Layer 4 of a small transformer language model trained on English Wikipedia (13 layers, counted from 0, width 64). Numbers have three digits each and are written without spaces.
In attention head 0, each number of a token's query is one row of weights dot the token's vector x. The head spreads its attention over the tokens so far by the softmax of query dot key.

Query weights of the head. A number n stands for (n - 500) times 0.002.
q0: 608504392440474510495551617552501566433519517370435580507522478477528465504458542463460469545476402472465522374535521445387472476564502485497584556501576576560478616480468404539616554532539478
q1: 686442306311370469290710780538470667395408661384444802416566605151510243625327504246317392570304517494417461024756589346518592475553434439555653732511653671397318427486323514356491576492764586
q2: 445392610510533372449375495474619554598466499492438463511473501509585556505557394689548443534486421689535499474487447518510429560347560473512529399544586548434407508566497454431544479541480418
q3: 339633537549553499606508438474491389558569194514611378599437307661221469448709402478626668458553534413575535700103538488624551452713555513420491451279449413497400554484646512607644524518462564
q4: 470460378513431424502531622633461437531379626470419514330510467388554330645479583431549294396277443420548627312709597427434610574516530478539655336533608703408520393578469415549449733560422569
q5: 370400452608580599620558602322424506540537309500479619362495492548340303428511444479294572540532503533487386424502674465537643626482530410677345587425627465521586695503652680444527525394622364
q6: 460608530581518326735522479587580591250540450742551331518408392577437499324558416548497607480540454439602606767410597500425480374451591633366573468317580572500411470366633433472428620462501644
q7: 357533475545443575605487427610388421623451608446509388605435478610295427446592448684348501463741602433535521654461405557561449509556548680465467387335470406866413455485393490569633626419528481
q8: 421487318587499537252477417696594490420543553383477459557486346555710473710545520331516478257456578544285667403536634537383454726581362342467480717413576593418574461604582228597532534445742469
q9: 621342515476586266509428671379507464466548684461565377525644563415620375784315378489694506556299441621546630414562672519363609425441584661528653414670722553356509370358466626377440429570452477
q10: 539378432669513495380509512447402575436496277623518418521397499476581508532546594706609656353641454336447406490454630475426670383590558300573475558433675458450643322490469363583571406561466460
q11: 510450663366666314556508563392589490648409768541485666340613614353570489504288495445515451511448522413691716736619364570506734301434512420498641531457571651319378492568410691532350573499347525
q12: 582588479685446462337561571683466524283444382698498479571482428508535529290355493684380461528594389371566491542358691708405481352455537596330577747481538598750435509529349574354442534553604552
q13: 443623434702463424595538612508461526517353480618528522566498628528254536254506700407754427770561480548594630554482639472455335421397485679582287597485649442581344443472461519437633542313383499
q14: 567378341455497549503523497369575391622583351485628483534326475543718384266458349714517545452652508471556517580325614776715429514647282423607449444441486469522360535580296725519626460537636375
q15: 462266411616675410391349510311488410631623753484693486482624420573578528653484517647502499500406443389548710696577474474119612389557322635527446494476298616459514193443676449456380490810604405
q16: 559541496553497582554607478528412450659291483733660327533372428771391686343616370548641530362567626508507434757384542687587426480631510598506324456427208306507599521481624693483592479515489499
q17: 316554769450489515674481327446465382428471398660582237385452408766315591553456576467526581411775584294390563844261385501488503437635660405504552529349411296582656456491460525550495515592448654
q18: 285380318331727447669586507564541246516528528418447433625628434417386587477591461610707451492149566288375645481411456431522566654409710526595534558544625517460398597679474494343596514513466457
q19: 391278553835645486390508253570672353435568357560268333462261211596538604284420310589404387635624315472463535334721355531438686488393573578513564472695436359485580484465435469568713473576682270
q20: 644602529478460579469468319547501747572321570330641463477468861618490569561560316700469544484280587434658605606550508530460626286448372331405399579713575564510387406772396529542402490371351582
q21: 532546452438716699289290524410599423401559659363540521541313597524425470459600714433767202617470585519414537411673348732693569716586527433339738653590409625572581478334468510457371579405508362
q22: 502379495368479376754350602530525537339501447512446432485639441389465525489511419286280501670551397183474685552273494522481397489445493485625787767486370551284477368333631633497381825579551301
q23: 534653541430709508375765483458554550360506438629597472457461527489347584540691340474568500695508300734683665477351460580569490502508625307400571661684230253398494611419584552446633429442564692
q24: 429466477330418538679408513670641534385372586417522755506540191391451680486400531382323659597397544524628717406838653577557528519629450470573584524664608651486429576495326528661649380627437419
q25: 228621354516463466581455474529536515725518524609285376521411379408633651263448522616359719454450349482441659620522449354658574634428640390275535345691454560389697267320286352522310583308648555
q26: 655618530624777315751531608365669690293465312421462509596352378525377624505560573603534526563399471403543475435396282498492719612477548543534280529460717566466511353413658330636552382463623543
q27: 531792484559530284473562309567478325314554460614484511444611614553530258719421539422657596491547565483542470506633870446393537415658505490626460419546373741270312421471492770493453498414745344
q28: 490685421409514620363634300079638460725642674463064291491605527571512502233409448442506572239422393570589508568641469584386448349491583536623601470510666393468544420505515572618332368474429409
q29: 601531475416413653425620587509491617434361436258316493477565638544644472511267485706317452643441483279518313287550696260534542535562423605410395726552496555351652517612499388501652448728561460
q30: 455354458308602603720527586366537713295472362362406475611612695487509411506404393284444464302437735673405564564621560518684226364386423776318366552489333594571557379542507410554591481356837674
q31: 863798402677506744587442619806605696302591321566395657532476656475557557492412557418639603528522582447536562411515374482512683334564572361485469377286411379550419688461381423431628456300497762

Each question shows a short text with each token's key, already scaled and adjusted for position as the last token sees it. A number n stands for (n - 500) times 0.0027.

Then comes the last token's vector x. A number n stands for (n - 500) times 0.0065.

0 "ew": 460227250535516533395518531506675653496511616619184767393617580474539632382566495530680365479446
1 " a": 549380415445581417407509538615575604418449579726215742526484534492394660436512510433590375433415
2 " shut": 686476228427662370231439593664648685404566582627158803297682639370312673430530479581642441325472
3 "out": 594710400357632450404421531538604638420543529679139854330666574418443674361486592432578398436456
4 " victory": 419724469326643495346370648704573593402630552675195826347571612538396646429509374540551427392368
x: 280422401392507611495391471371630502546739561467609548512533473305559562561409607554526436606516578518428497708493474441538596454510608544576436429593799606597651401532412404429480513535492677
Which token does the last token look at most, and with what share of its attention? 1 " a", with about 60%

0 "ating": 420348325555535457309461683532722553422498565723186830364548630373489593366541489500642402379396
1 " conflict": 627261286536522420216487767562682558388545600579089885311590557505414679506419482489552417389504
2 "s": 718519437349553559364515633579648577469536653711134766414527610394419735319526521460628341452354
3 " with": 589584487416540352451328643630615627512475636684180721432527537434480581440526493409604302401474
4 " the": 459568531455538444485458561568523568479450493605114712524503517538349639421574537442533319486530
x: 453554525314642490581479634485775473534621523418543797290495571412497578624414673623575566418530518480615497623528568370344533519454521536436460493635642523481674587480573468458356501556525559
Which token does the last token look at most? 4 " the"

0 "=": 533358507503456385490414620525567535448524650650259744529408596557335685371416500350436317507632
1 "\n": 497452457523478451376519681615654608337515613732181677333457596382401546389623544383533414373480
2 "Be": 652513374353586321334405636653674689336580569758142900292525611302531667520555608555563406508493
3 "ts": 558726505329598565309514648565663688363583624783267836382492556357515691336528499533605397427258
4 "a": 192718571485579574390474549599598441435540525713198825380571545420579745267571551479629389482408
x: 450448558588642534464559540495538546570500520509541841349571646219675492752380521548513301537518575493455555453442443476533508403448396576400440539492770558433627417383478491444454527563526535
Which token does the last token look at most? 3 "ts"

0 " the": 490410435519470361458458546565556590431451551655177690475528524506371671439539496414569297444539
1 " oldest": 595323312467525424318537727537629570410464530746091882248567540467482705398425397540506448460419
2 " of": 627535600393522358391338632584605591461499624702151789455572537449453676348577480355531339425494
3 " the": 527572516464534424504462577549536580459438476656141727493504515555360674416577526444525343495519
4 " And": 443660582316642514380391614752570634426510614542207801365588496450550602453597475527586479573474
x: 354425484460743553509557611464752562556589612522573558481420540253579589457506527565360297496517441476736481481334531417542520408533365370522403454494620558634696624486506513350598567499526407
Which token does the last token look at most? 2 " of"

0 "\n": 490462461520502460461512702590650614318500604712112791402486543418387588372596587384550322393515
1 "Be": 585395331440538305332441653636660673323569560752139908298519582319531656518544597561558391499511
2 "ts": 715575414350611534325541648555665677364579625776267833387496554360513693335532495532611386418270
3 "a": 511868555451598552394495549599593435429534526707198822386562542420587747267570536479630379469420
4 " en": 474645516356624511361367588705609563430465558633097847458660514429376549480536569530585438550460
x: 456391342351456540505456462518836411576558443495562570454527514276467643687439544567461522522623492636555416455224567392307629461397436526540462438442481468571722531350466463444539652432513522
Which token does the last token look at most, and with what share of its attention? 0 "\n", with about 40%

0 ",": 512383523485505488418464619531599523441426594728121754450462509398356628333570486377613328444544
1 " he": 566384443490541381310571736589655586401466616668150813445432491398463645482512543555410323567432
2 " worked": 673456304378573379294497733606675680405459647721099888275532706408501592376495439503561434526366
3 " as": 601681522405664356384377584540581633480543522669198835444484615435518602334536513520501476548409
4 " a": 482641584407583497384463526637592626439455597745199788528448566504366620433484545468571419483391
x: 488575533296565427530361650617672438573630622573523659283317609326513634658439579531576506448459469481508529661512548460348599530509382527318504534537684515467652533497541406559372593382505610
Which token does the last token look at most? 3 " as"

0 "=": 533358507503456385490414620525567535448524650650259744529408596557335685371416500350436317507632
1 "=": 637451504506494377505413617537565539447522648652257741530408596557335685371416500350436317507632
2 "Professional": 649535360416507476219544690588583539446589637833101871410416603418386563405360523547410423463508
3 " playing": 628588432338610413322485707651539687476523569770171792344564575427436544376430431536606407452380
4 " career": 494677478384606497316415645540536539435613628726230754401454480511346597417238442569422442460502
x: 363428514382400566476336468509567594528635622418561603485544405351494615652525574512627429547431462531530567530291381529445487373475504468395437612467732434503639375733465410368402541461504738
Which token does the last token look at most? 1 "="

0 "A": 441173330531541397358441554584602462373536557701230833444587599357508795372474554436627364474431
1 " second": 582354329490598434319563664635630545372543513675162802315629588433488671415524460529579460388320
2 " group": 759520383405592407308434694541598532364523524624129786307653558414449744396459464553586425351400
3 " moved": 628561343296555443307385621719688676388450622756106866295582661338425623451526411461603412393447
4 " on": 556603555434613469439392601669594655394514562686154705488560644391354616390558573434629382465336
x: 425539506358475592563176581576614481588717609370470601394512705305613663584401505579518539496458501474394381638445588452336675496483495479411470432571513537509599525344469467444461452577541536
Which token does the last token look at most, and with what share of its attention? 3 " moved", with about 90%

0 " the": 490410435519470361458458546565556590431451551655177690475528524506371671439539496414569297444539
1 " Lake": 664292257547624377320445662580651641418624550643126817298666542348440705446507486547654413433486
2 " District": 729511286426552428298407667554631561357513508603104807321719501511453740517528443512564456475524
3 " on": 648531503407649408398321654631636655354493526707170768420637594395415668459574571433628455486312
4 " the": 488553534475558441497452583540541599457430466643113728479523515552358677433633544454549353500497
x: 501514553322655527574454615472795457546590499455577752321447631439521538657443670642565573428553545486592519630563597376275526501428478550384516468603613623484670568514549532484375495555585529
Which two tokens does the last token look at most, in order? 3 " on", 4 " the"

0 " one": 368304352549586376308523644577637567371574585696189766365472559453536731469457430529611352410380
1 "-": 773306370322599497376417596561667484366573644621209787391677552464423712381490531489576366483424
2 "on": 739601456345578508337510625548675586428493612688146866349607539385551760350506633560620377430337
3 "-": 560805609319587554442365587595670495360514635624212790397682517475440691348491541497574371480409
4 "one": 274782557314698610320411540554607647477539557558153916373618598462602755452478535606638439445404
x: 360450548378559515493558542541728537540571517381520637515529637298479417633488514380416293489472428388528531386496495360521653526524431461488570399493877649573630374439482492435360584401420630
Which token does the last token look at most? 4 "one"

0 "ek": 541243379550566419353444575551678554420556534675244806400587578351564733312475481480652380401493
1 ".": 606455495489488434478444586509539574480375608619219660467461572500367631320635454347514344475541
2 " The": 540462463484524373423489637544623598394513515689114735458370543499397644477481565483483301495530
3 " mig": 666767398284580457238352632755694599470613622717106925257619601405386679496459422540642415407510
4 "rat": 186803623413606555425445649613640613424462627629237929342585639451527603449619403592641341551394
x: 370445486426505472456516646446598613402596485707628532506460379221657441652321480506566352492505453544573473513711566445370610359596351569467496393535714625376531474375539441400535552594506522
Which token does the last token look at most, and with what share of its attention? 3 " mig", with about 100%

0 " on": 408438400504470344368413643610626607402511585692180725444550604383405626390534532359629358446384
1 " April": 586333347561610454272495652604637588341617508656124829345652415420423594413515489436648380466462
2 " 24": 781518408401569558290488635580569545391608591552123840338560491461456677405559427427573358520402
3 ",": 538700579560587549355405634608598480422479539673165761484505491367387591351594496460661371431535
4 " 2017": 401699538436612533261397722607532552395544574587150826364614501465520618349497466419546473515461
x: 388401500563507444411371617542630573465650515467607507453599591315777691717567569536664409348460579464650569489368420415569457435489491500448443418479684395479511413530534409373311534544540561
Which token does the last token look at most? 0 " on"

0 " feature": 404339355610470289272486702515647615347545514704209847331574717385413643467449425580575433454501
1 " one": 580280340452625405309492637562625603370545540681187789382463570466523727470443458554583366416375
2 "-": 825625499271593515399365578549678491373557628605234784403669551482433711391457531514572381496441
3 "on": 542767545347576526344472611558663594430491601687154855350607552378544763350498632571625383430359
4 "-": 256733698406565569480337567584681499376503624625248784416677529486446695359450537504575386494420
x: 526354484439542573444454483540552549549644601445597623438492652191624697509398559437494472481450479500508494304493625358330439425535492659395507497412622463371547577614439502549437746409532394
Which token does the last token look at most, and with what share of its attention? 2 "-", with about 60%

0 "ru": 548113423508593414414504561610624527394521542677210894398634597352509716436581509507679303444434
1 ",": 600455523505518494439441603548577513454401567704141729468481494401343613349577482375606333438550
2 " then": 591422337434507411281430699615684617371419639708181832286460589333471633422514468544543466517430
3 " further": 629541399309586455289414633570685595467360587682126837363494564370476612455515506489559488475388
4 " east": 445753517256651521408357584602673655325549480657092863256641570391462685436459384511619432427360
x: 463452541506595651396248579470677582605721468547585580599528622297658611541460475485481424525463416470485462691449492384340454570558555646487495383510707641478524502502517499398373530638561676
Which token does the last token look at most? 1 ","

0 "s": 456338364505561498413527620535627552423526586727128770415461600405459717300538511442626330441399
1 " after": 554378342509527358335414612663629648466595607678188785411495577347398627364537525464600374416464
2 " reaching": 592419264427522404336360640643637649403440503780182841349604647382412570447503431492634445398443
3 " career": 655620404366614488305437671581575549474552606642215760467587528525344632430363466528489459443427
4 " best": 528670540255585437308443716649557667420519573712156822315534576490397604448404425626529431495466
x: 302462508359505491590383564534757551510727630494461540500437490264419575507446614466520313394461518514574517599356457451453447461367423460407401404414705517542600417640428458445383506415508726
Which token does the last token look at most, and with what share of its attention? 0 "s", with about 50%

0 " of": 479400430425445403386399598568612580480477638660136775482485539440423626361535482372542296398511
1 " Michigan": 612323247584582408280604684620592628433541612614134855404631555395461646426506494534561437542452
2 " in": 679486504409536306425299647630580618489523566697152837412545538419391646387527548360555408476477
3 " the": 519555501459536416485477571534496605485444486618137718513507524566341651415588550444541350501521
4 " fall": 479656496291572512326398586676637698390479594651126844284629550396382623490444510450604476410558
x: 350489516556512468335406751447806530485510663501713576450496487115622696600537487464487486547548445537588435541317527439315435467518580480433418372479529500632536472529471470511380464533536597
Which token does the last token look at most, and with what share of its attention? 2 " in", with about 60%

0 "-": 494296360463539445430444572517619514351520623650154774412509534444385658369512507414536318479480
1 "E": 704268279375596440293423625665682512352644685753267874515548600432538785366485552542591381547417
2 "way": 730521301443582427350477664528605596399495462649126896315638540429420649410455559502574421469415
3 "a": 515855579461600548407492562580596424440507531699176828402540528438590740248555554480588395476417
4 " (": 335698556453522485434408540631564609473463604647097861399539553441383721401610482398542387480507
x: 532495515415510605530389554571692488522652586417502619398459491221610550667526579689490521500536704465442388611500455431419501496566432603415421399353697595403609661509480409513347500448438553
Which two tokens does the last token look at most, in order? 4 " (", 0 "-"

0 " earned": 428454357587460369358493696618618679453472715743156851394494619400382524456523439565559353494468
1 " run": 615270232533551386312476701584665661378544570656124897299589662447422637499523414479574384435416
2 " average": 694461295415535512307465588531609647427560602722062884372507595445314604469359599540594362468506
3 " and": 503510518461571500433435697578584628395420576737184688423502484424398572366601472519700272484404
4 " 150": 342800544341602592287389623690582547360594548582127943345529526388503715408505405486574422531391
x: 427477491555533449470344620426766527559747619527453631536499645315633513574460438493669244453465517558618536623411467435568474542552403569568454372442740588433655465533552322460418601529482575
Which token does the last token look at most, and with what share of its attention? 3 " and", with about 90%

0 " at": 405338343548466360331396590575636642460553550715101818409525601392448659389519518420615382455481
1 " Eg": 670330259445559435315465641624650587301635532656131843354596552432614657387528530463637422533462
2 "we": 782681381397583473306440583536705601412498552699188900361646568398510817433500539492585321442493
3 "de": 500809523362587533345418580502719512352499588681168836339636619430554690424530570480573408460390
4 ",": 432531450488512521487453579585526516497394520682186655501542486426282594357586472372603372451538
x: 442596533327539557540348616496447532486575510453542728439583494205640523673542628719540578508594559480520407613391560439385438520512340571501286455464608504422558426380496367599490548499541595
Which token does the last token look at most? 0 " at"

0 "=": 533358507503456385490414620525567535448524650650259744529408596557335685371416500350436317507632
1 "Early": 481416391494475478271496727628649585452598586817071838357461535416370569388436497594496426347523
2 " life": 726459390382499452306495696543655562376648683755144790320392522440306678427322452551416362517519
3 "=": 492725559479602489502463579580552524493525684670216825543468602628369746373373455487498350566576
4 "=": 375633523546482476487391610619645527521570732667288700564413609518378708415388458418494435536497
x: 379342433424463705489491640516529671473595555444440551411485718525628493568617531658564595496523590591455503505584435534458525459573482615321380525561745450486570579642392291609540465423558550
Which token does the last token look at most, and with what share of its attention? 2 " life", with about 50%

0 " broadcast": 384314306652463417265526729517636594370530526687089839283633638420421634451459465479613369414471
1 " pilot": 644260284515561449276534648620584550361587544667078854365642566415371654400383480546587327441435
2 " of": 631525544398527395393352573598583601507505616629134782533535557454436624339531511397558305385489
3 " Fin": 597797437282569520298442672643553584408572513601058920435597500417515629436535509548618403538465
4 "d": 258663633425536585320385619547718619432535624692114870353532650401616716393572449517642379384358
x: 416528382515487515459390522544708501536555523422522687351540556198762519604439602497390413521510565435520475337672601542433638516472559574504430407629656613368427439581451584363452638502560613
Which token does the last token look at most? 3 " Fin"

0 " of": 479400430425445403386399598568612580480477638660136775482485539440423626361535482372542296398511
1 " 10": 656272342445617557287516644555578536405530558540104855300615446426465679414613488446586418448356
2 " May": 713522439449639508297465704614628584347590502611106859383633442450491630474549530411658389519414
3 " 2016": 604676478436628512259435753550563574409531584603179823382604513487503631403510430408541484519461
4 ",": 404562484524502515438459640617557512502393544658166703503525525436318588341605485423589382431529
x: 399564553368513533555361625504497552481608475486507646377567514171576509722517689694510562502646581460553416581432546431470437518535379566464257452477653508389553409440500367600526509536527530
Which two tokens does the last token look at most, in order? 2 " May", 0 " of"

0 " in": 442361417454413352388345633612603577474497600708170799430510538409407637378512488323570341446488
1 " 2002": 613303427501642432257544754540564596433535585600175825398616503420461660398550440445546447505412
2 ".": 574550513475482422486404647525563567493385590586282622492474636540365604316631434388536381487515
3 " He": 539600510454556416333494741583610573390478577631140774422423504435504613489487552544384357604484
4 " would": 483631512340592513271407616641544698398412637612193875368451621407494564523445489534532436595409
x: 430518435532606498503337581559618463521705664534546510569756466292552612687434290563427601461496533492667376519471531485428569473504564434495437362588804566624541416626522599596455553497459540
Which token does the last token look at most? 4 " would"

0 "\\": 411323333554592456278408503582701523369527540593182809476534523320438651385467570428633342444499
1 "\"": 669326392524586391388483622570620586438513556685207768390529591371444771409502486479539381438495
2 " which": 633539416495590337406452632498597577363432444674228803334467520446433716501474412493482290534504
3 " they": 605593415354614413285470673635639608336428590669190733360496526336484677469490498460497342508459
4 " rem": 443655523219592500315331544674640619444529520644172787379587570406368684420461567586582421424537
x: 351464487298502495455493587444691456541538576496620563470572589302483614478414534524427453429475520523541545518336499418330560654367560547413261300567760390557542637515489585451612505466470607
Which token does the last token look at most? 0 "\\"

0 "e": 534230376476551485446456532529641468420461573715152806420582575455470682302556545441628325419447
1 " was": 463443391495522427341487657651610644367384649708197775458526665417365616494554492487584439468461
2 " the": 499480477464511419478485566546558608429418542659143681516448543525354627427587538439541308465528
3 " other": 665654412257640349302407689581618658419535534677100852336521554421432729403444385572643356510443
4 " name": 383723538345602479401313641524695622316569511715199738282686559465447687454527365565666384396458
x: 347489461431559642524348528415611568457536524457616674488492494244599624563558535459384318489480531458312513595427496393288492394420627534331492378347660444390538440485351441398354524624461576
Which token does the last token look at most, and with what share of its attention? 2 " the", with about 50%

0 "oni": 512114376530534414353490611581594548474508562656107934348628628414498744423445572552703359505540
1 " made": 457418347509527373256481723621680684422460651699228822369451703328439604440543421484577487392362
2 " a": 570453485411558483420522529588556612436418557699210732571433541489358598432518554437564398435403
3 " return": 665649352324645508287442599704633660386552614655120832268654518374392598491552450559642374364421
4 " j": 351749538245615521344386585633609608346429516521165824377615497486503662441522519454650386513460
x: 354470516472490528518535492382839476520557599590620615465537564102510627582576531497428382448481406462736449571448603364514512505514459506473532419445745421654656594435518455651533550467468490
Which token does the last token look at most? 3 " return"

0 " where": 405385429574457369363478691592684655442594583721163809333443598362432700350558534477577324468485
1 " they": 537362332515529375276560715582658588345459606662170743360483527327482666468498502457488348538441
2 " site": 695440301426579385346383671520674629353510518692123799317642634466361743457481528564553418410473
3 "d": 527687487373552530363379607571744614415436558731129881351519661367585654413572474459596400369368
4 " their": 489632562322595470385456591621577619456469555655108732448551518425358650462505500442579299525464
x: 429610529394552503594463694485753513564649572463522766401458554351679645579394589533664457497460516510646434662429562353279644536422494480385491444527580452455666532474560579462331480458536566
Which token does the last token look at most, and with what share of its attention? 4 " their", with about 40%

0 "man": 470195343572562467369596615495644558449562604600145789385628572446476664451511460568562323433426
1 " during": 537366378467459329343356632706591612488589574685165802470538602382368619368468536421569376430504
2 " the": 558515469469509423493469555543525580480444497618142700532489522561350643427575524437542318491535
3 " 2014": 629670434413630462243402726616568581388569590623230813350593505479506607386509406444533487505518
4 " college": 372729542334622427295453714553563656447606627675127830413530561484387734426387497573530357495485
x: 341467529448376456497450539480729450599744497438586571442526476338548578757593479511627404529533389490620482556511499534442466414550439496252491456379656426357568368531446487278541518481578690
Which token does the last token look at most, and with what share of its attention? 4 " college", with about 40%

0 ",": 512383523485505488418464619531599523441426594728121754450462509398356628333570486377613328444544
1 " called": 553375328501565377306394666577761622339490567733174834344495637397500626344574436547627363391408
2 " O": 681501336322576405264384646617668622344611621689237764417601520465461678399615619540668423588420
3 "yo": 525841472314648454310409655539657637435561548614273903403615605395573743477430556505644429510426
4 "bo": 236723535294624468445380581580635572381501462639212899421691567513479745377428608392606404528494
x: 441415419501542464366574511475656488517641545497675730471706610258605541570546539483475442580467455596518494362437529320522444378505366647382577493476689625498623533416429568589549576559576728
Which token does the last token look at most, and with what share of its attention? 3 "yo", with about 80%

0 "way": 427304345667510425375499603525641560407517466659134815337644593389375661432472545468602378436455
1 "e": 724373378421525515458438525522646482412443536713129812396611591455443667316538558448631341407452
2 ",": 566541504525500497465426594572566518471401544701146696473506497407313604353575470364610350431548
3 " for": 592577557390632335418375658635622717424499619646124858371434603426509574388540514478619329492398
4 " short": 368787543228607540282340615650668583350544466672147930281587569414447704436442449549610452367404
x: 425471567419445442391376514487811552539701558569523560513543640201521544445432608433418293488419557461478620598326536346392443583529447566420426381535671436516520506542491385551315614470447678
Which token does the last token look at most? 3 " for"

0 " of": 479400430425445403386399598568612580480477638660136775482485539440423626361535482372542296398511
1 " I": 611341260451579466283490625611645554335587565642163797440542545456537788348568559462571378570407
2 "jo": 829706384385575436301483611632645550422532540623223971403618598450545648432501471505539407498486
3 " people": 666740435265542454295440736651648634418575630707143861311528535452478701463476431529589383530449
4 ")": 440640502410561628426456611669646591441487570640173789485602535452424658382620512428609349404429
x: 351401432462635606432387581524470522570623450466640652328505537380570425751533604581596386506513542536415335660421451437544554502484514612510376372308781537475621428368509384514432442456530571
Which token does the last token look at most? 0 " of"

0 " in": 442361417454413352388345633612603577474497600708170799430510538409407637378512488323570341446488
1 " the": 537462449481490405480464557544547585450441518641147706508488525526352645426562513427557315479533
2 " Women": 725536383329534448255533824626559562369606589628163793352606498463489682415476508493531400530377
3 "'": 540808625434535515400431609606582550558513648644258762464543555469494783430501580464580349555532
4 "s": 341654627469509597377510625608557593482565654780185780444470608461487779252505511434629356479351
x: 346530504508478556545521553528539480641639612450436656331437613220727589748434639525626400581511706491535493389589565573365526503454526486402428545499752635455453455575542522472447460479572522
Which token does the last token look at most, and with what share of its attention? 2 " Women", with about 70%

0 " Ni": 457245356597563347293482620632637553376579572717149788371590555312549670472550440470660401540486
1 "ger": 719328305387569469314466714510710609358604517654171949337610554385620628338465552540645417440380
2 " Del": 754562273364696416188404554733675603407625618607191864402637548349457722410609514653651452355474
3 "ta": 502911497363560509323450576537625545450596562609229894365524605394513796449528505573659385487553
4 " and": 453541530475583476493396653599573584434415547732179690402521500410372607373589523517617291462457
x: 447576530301559532486383469491504562515639525459644791423563452179554498656437590729532487444486513503489434549448609406329602525388477498438344541592658595474580442482562512473489608423540471
Which two tokens does the last token look at most, in order? 4 " and", 2 " Del"

0 "en": 524303377504548496432468541596641497450490549637167781444586548320476665316497496433611356467445
1 " 2000": 658262400496653424264494732559579587417619555644183842375564526427475703401544446470615413452431
2 " and": 561541537445521436441395745540599586380430573722198717360476506434410593357592521528630257500456
3 " 2001": 627708480470674500277475751561528605425562555621216781349570535437495670397566436464562460480412
4 ",": 383560492546535499431449641604563516446440549726168703469490534417325603340597469433631360451537
x: 442612541345538530563358610496461548458627493499491639435599535127608510736531679727517529482623593474519457569430569470406409526515394574456318460503621481361557410407474390570533525505502536
Which two tokens does the last token look at most, in order? 2 " and", 4 ","

0 " and": 497425460499483435424445651519607564414452591742140713384458512401382647365559492457609271465480
1 " had": 459419391527497321327511774655557704366416657716175789348520591433444619443608469474580367557403
2 " a": 582450470393565462392530565613611636400431612738197768546424576518375620439517543455591384451395
3 " major": 662718410254536445277400716638648560428530597688067946291579581452427657417394409516559408413427
4 " role": 427694527404708370356365697642589571362630542698209769293607619506370652317497466570522441424397
x: 359372432373533603522367425481549520523669482455700619486554593138526690528350529509528390546597560439370539640482449402490507431444634445458455478619726500450551431518367419358485464541428654
Which two tokens does the last token look at most, in order? 2 " a", 3 " major"

0 ",": 512383523485505488418464619531599523441426594728121754450462509398356628333570486377613328444544
1 " he": 566384443490541381310571736589655586401466616668150813445432491398463645482512543555410323567432
2 " hosted": 642457296418501366262437819584629661405487589733157869316496679432481610438440366461510418474406
3 " a": 597599536395588449377495570626575627417466588749217788531448575519377621439474533461574417488379
4 " radio": 355732515238596395288423688659590556343538475697128800320656614425373708396455510524626330457426
x: 437418531445408560548444436558718417628747493502618690489691572189576652566393565530488259460505514510504451581420532432444498503481500513370451409455656312492636437344389470534474497458581677
Which token does the last token look at most? 0 ","